Layer 12 of a small transformer language model trained on English Wikipedia (25 layers, counted from 0, width 96). Numbers have three digits each and are written without spaces.
A neuron adds its activation times its output weights to the MLP's output. To switch it off is to set its activation to zero at one token and run the rest of the model.

Output weights of the MLP neurons that the questions are about. A number n stands for (n - 500) times 0.001.
n98: 535427452493585683511442557430477560396637352301540583568504559518653472454493646688388376639267451191518348455535399407637486457531680578662544515518569385347591470440408451515292236450409590597465716497504417461587791827503735413400372284462301493568497554560646565316536454770485457410
n134: 518419601604575344209586513432439697476547604576580662429292585402559290585432646627427433630362387509625422656488407515424725698479566515549556441357395530538512433605422570490384483528473512482395304571438606388368455591633329372514420454618465590394549528533297541477452494629566515595
n138: 570500620395462443405383495446595517481355483459482406561477609506648549616441376405462630458698489457442495691293455495474380583594378566408598562483500492633556321649472361633366404569732419540563579562452445587556533535592409393503521528390614634413356419475649597427492437659480505367
n217: 526615388545621458430379566511465625608528602566503358554366677500488680611503566582384333446449716519551403519524372402435564536380466464434518436466601482453405594609722532607323446609773470570675480345589497334467396578472497510562427346461599521598449479506700323343569453320401389409
n296: 419444573343586488401399438475515542450590383530661476382351500578503622530510473507461721677521318352547433595474368426458486467575483587672235480548615428346258539621534475813475489540670433464550394471562412493355603619589594478638659439801355543246354557477194618497613592415417597531
n340: 356360583443316447366488601337640593575577559523821460344435464587364461412567232445467518454557455591526400644520462602497468437478500497474474582480492628248637524556579343705479481523534413536619377592474491370630585497557558323489555457509497528584549540514488503448588395424450566491
n371: 491402417365421587340513489542471587378380553519336639309577590565453513657582487445487406424250300444548673641636516466573471474509629551390480569395669450443336436497388608584680443364286455562494371660523527626643535627512584564593403387348546503419558455646580656726641362411397308359
n388: 470658749551419621576242333658311533370545755438474618524598512730385288606347512484381311586355473395417541393573416519708357775615585484642584404508598515463532615394577405554641583559596591530450730523681566819480360455630690396522340389517338422223374595290166504302270396517488449463
n390: 507603673622560525445462539363654408558630546540410531421282401455659533219570558586489386439439553587418584550386600487433624432444385317493641469262350318496600404462685686446410580493467603513698344659399583504112429356590316425532487476577391345650568661534529471490750500428588561496
n428: 602570301647349472515458444318410631464556500583557464569344435388503509566664413424349670534307462515686534645335612318637533431518509431494415442384601579531414261573522440569310641509688415430367512494389414415473551561489666377497468648635336464532545494512594591620575527567574512641
n452: 537498421528520533516523547538410436475442555437454551375405584405337560535515427616633489587666520341286589417510567463616438416453492571536577510665512455535609487618437612612438514426574341702503373473581361492410513551519446433552350439285508588401577605475574606531586567446490497415
n454: 575503399422612593411173534515570804675664423516540386311708406542513646439532452441534561334534566460477420581522454469503474516626284590500533526487354544442520622328726364459500315480699516497570255604639510416529339491525569629591462379493500587340546294494681589512561500446316490483
n491: 367521458647565445589541809617641490444584497466656697487355400377524301413482649459213363453464552510525618559371358440497579553473577578390560436605375330435300431512532477497434350469576456488392518387500490463384500431491597631418563494453667543667479491568530610414705372355613559666
n516: 548506321503474417682396562676494638702517408589509550360418503380668383658316536319334517462420429401450613680454336411572352450516503596407215635379690658500426441611425472517350726420639317455471605445707462507604382497465478690447503417603391628503462587533689541437444648621415642500
n560: 723432721648488565267657554756611577525699365435500570665661458413376395561480721458003423407405564433418419577500541512483463750436529455508537458521414444539496594622609664676548445298464558349536653464596288691674366386418326649603623360469128532569740587338465539465349459254770284269
n563: 565477542383388568515638461470603752605608503520478482485666376711517451445366427476561671497564449231538442531477391542633385707568518451418470521402372633530687302503384485671423477471568400579537369474491405497673462320511438532527472600509290696482544515500503423417549543510503430354

Each question names a token from some text and the token that comes next. It shows the activations a of the neurons there, in the order above. A number n stands for (n - 500) times 0.0082.

Then comes g, the gradient of the next token's log-probability with respect to the MLP's output, scaled to length 1. A neuron's effect is roughly proportional to its activation times (output weights . g). A number n stands for (n - 500) times 0.0009.

"ies", then " to"
a: 500500500500500717500500500500568500500608760500
g: 604480507500598511513373538521468497423381571703687406528359239563453493430668719665348457659511566549320434746591512446371400481343570566444700450337571560457610538570622549509597303451637619365459762378527286464377467559424322373462581267556375379751544535452473404533543370464529564667
Switching off which neuron hurts the next token most? n560

"ed", then " the"
a: 500500500500595500512500500500500500500500500500
g: 568545558581567357621521522531402488715589463284457424560805434497517434345658510490405488522314473773544449358463378453466371490306547346492536436564406514374540369530578598516781416373508567391580454589256470652678478518773557559360389676462624360720421682465599349368536406445452552494
Which neuron, switched off, raises the next token's probability most? n296

" and", then " un"
a: 500500500514595500500500500520500791500500500500
g: 351566474295454525412574562675480533678539451505519409608495464565576398615472458592738664529758391318460565587569593594560160506472391644402522655198564511517244522411707611478504444592521439647518553580551396575475296371367387619652612610466298370371421463452496599596449493377452552348
Switching off which neuron hurts the next token most? n454

"ate", then " a"
a: 500500500500666500500500500710587790500500500500
g: 519265709654645383408554401583212445495567545557499352593709481511536428294639589604426491663485461782525547372457384376471559366368757268402581556491282544443574419681429656569525376477512659425406368534292428706546441588484508571468374652551545488640430555492508407359556461451495503656
Which neuron, switched off, raises the next token's probability most? n454

" and", then " had"
a: 500500500524500500500500500500500819500500500500
g: 581412521550603544563427575742492561509516523572500636396549496518614547344465606455068278653459389608430484544498614326498539466449474596514532223704540347650635580631165442466424488373578363355709598458523515428600479547648641325434480441484665381664381605528627454409440536457436435480
Which neuron, switched off, raises the next token's probability most? n454

"ference", then " champion"
a: 500500500500500571500500500580500500500500809628
g: 509545626362496666708374435656265306437441339459554329328516472467450395458586692346754169429375553600445594351572496349375382598486332432471652596512654409548629531412665542485489533325561358476508686395497609716451561477538558557543582538366461652641520538570705553413433399487632562497
Which neuron, switched off, raises the next token's probability most? n563

" |", then " Se"
a: 500500714500535555500500500500500500500609500500
g: 526380692406688555555415636662398419432469460429749441453318525326467397686246535499370534460516567539369447557425288488354555575696372515531528681463419429385632415695468614580483399799494529624542621598405345483614632696502391474574443632444530463448610374392466529521368419545433711236
Switching off which neuron hurts the next token most? n138

"s", then "'"
a: 500500500500851505500500500500500507500531500500
g: 366235545449647536619451473682430555369420394562462724284498676564633399620461692375436404547607557550407360576395474542556509709666410544602578122518654446428515467453504567504463467388484628669681421435469636412606513582468613355436606437571487500298470375529507567486399509758436304308
Switching off which neuron hurts the next token most? n296

" Bar", then "r"
a: 500500500500500500500500500500500500740500539500
g: 745493710667654578609215440520212402438589431265288718466533595406490606674557538559467498435476318442585433305410421454489553414374456500382278451514551476369574469373340566603466633658566463498609721533448521575580513589518528549548210689509509451435614457401559637430404566473636607524
Which neuron, switched off, raises the next token's probability most? n491

"ew", then "art"
a: 500500500500740821500500500558500500500500549500
g: 407446605436558571387306314603432615642593681539620735606583570510276515355454579593287519601496365578689284396412380645340460585385299591379480331430537335419617663481458485722456566400740598459363579488646633411683570394406595520419332498536524369482537502586652507563492421464425390613
Switching off which neuron hurts the next token most? n340

"ies", then " and"
a: 500500500500500784500500500500500500500535738500
g: 611719297642702646479662305240614489419414494486595576529376438485493647428738591712475517605450465459487667647714426495511243315358497300534507590374512655494481349416469393441418380447522626556448489516429373402438460570519529328554464498324581396762613502410437669513527435449455675612
Which neuron, switched off, raises the next token's probability most? n560

" 4", then "–1"
a: 500500500500500500749500500500500500559500500545
g: 330469788660403748541510470615487489569493529455504612429370516371708449554504489382409367541487433402566520294405651431263733514566442373635663511463409241700494475434428536654415559527643362426567405618569555513501518415487254506353513375541415596621518345364704629417483707542643564349
Which neuron, switched off, raises the next token's probability most? n371

"und", then "ing"
a: 537500500500500500500500877631500500500500500500
g: 585554520488498825439667350706340373374383565484573491485419477567642360433647481564470437530454358518472558629343555652476541457529541319653589578405497543704436504464610591206155443418548477503484574685262327489445562619664454527577521561425326380567412515616445646458424521431366755510
Switching off which neuron hurts the next token most? n390

"ast", then " of"
a: 648500500500500500500500500500500500500500500500
g: 546537482484469396493566558429573552296439495418290445210503422602653460430392568533524360652388544388534456541643528529381762279430522276514742439404542399540655568322441611590497410532307701628731356423400668346566474559603479544375572398617608471506696710430542663458318510630488471569
Switching off which neuron hurts the next token most? n98

"ik", then " T"
a: 500500500500500500500500500500500500756500500500
g: 443583458364373476389400646355512621564498653468251532510538420528566588248549621564733530602385538488460734568670528561389532362323543249575658502265525356625557507401508538475389558459378425600516424477567673337453471710659420544334290588351526465537565344599681588530739595521414493377
Which neuron, switched off, raises the next token's probability most? n491

" The", then " University"
a: 500500500500501500500500500500500500500500668573
g: 570515428516424512463515505508685392544344623483531589742474337594471623390454565417459630613343723659392539506486451478409405460464301437583339650625534493480425520447658448936586334360410452450389186585690518624486465414556463478265517303527566352466598554451620396395536629610589469606
Switching off which neuron hurts the next token most? n560

" J", then "us"
a: 500500500500500500500500500500500500813500500500
g: 519561596365486560481631531352596388507608444415453550545566510617489471259363378591462449528458491442629639416573618503571346548673547521613463608497496493627304426475442336377576464444599536735155529470458589136430447654404669476567506433386652573607843730418498503399436442462331629408
Switching off which neuron hurts the next token most? n491

"ow", then "l"
a: 500500500500500500500500500744500500500500972500
g: 376446373492624593633499451535382425519588577442496524448350710455571393437639271316274539598605522432468394580404523757442480589403213378483528529509604191525416420444480527498562655517577663517594581599298655461640612401482393701493544470428519723537585621326605611663503359617501388281
Switching off which neuron hurts the next token most? n560

" to", then " win"
a: 500500500640582500500500500500500500500697500500
g: 430484517466614496686320669597733650372696583579379712452623555356487223445350442504457254312548470387576530444531471401377596474556583414612248359666596414525725672459475609529514580591367446406555657331580677586505458487458373444409447368464464700473749407525609457465480389462454507466
Switching off which neuron hurts the next token most? n516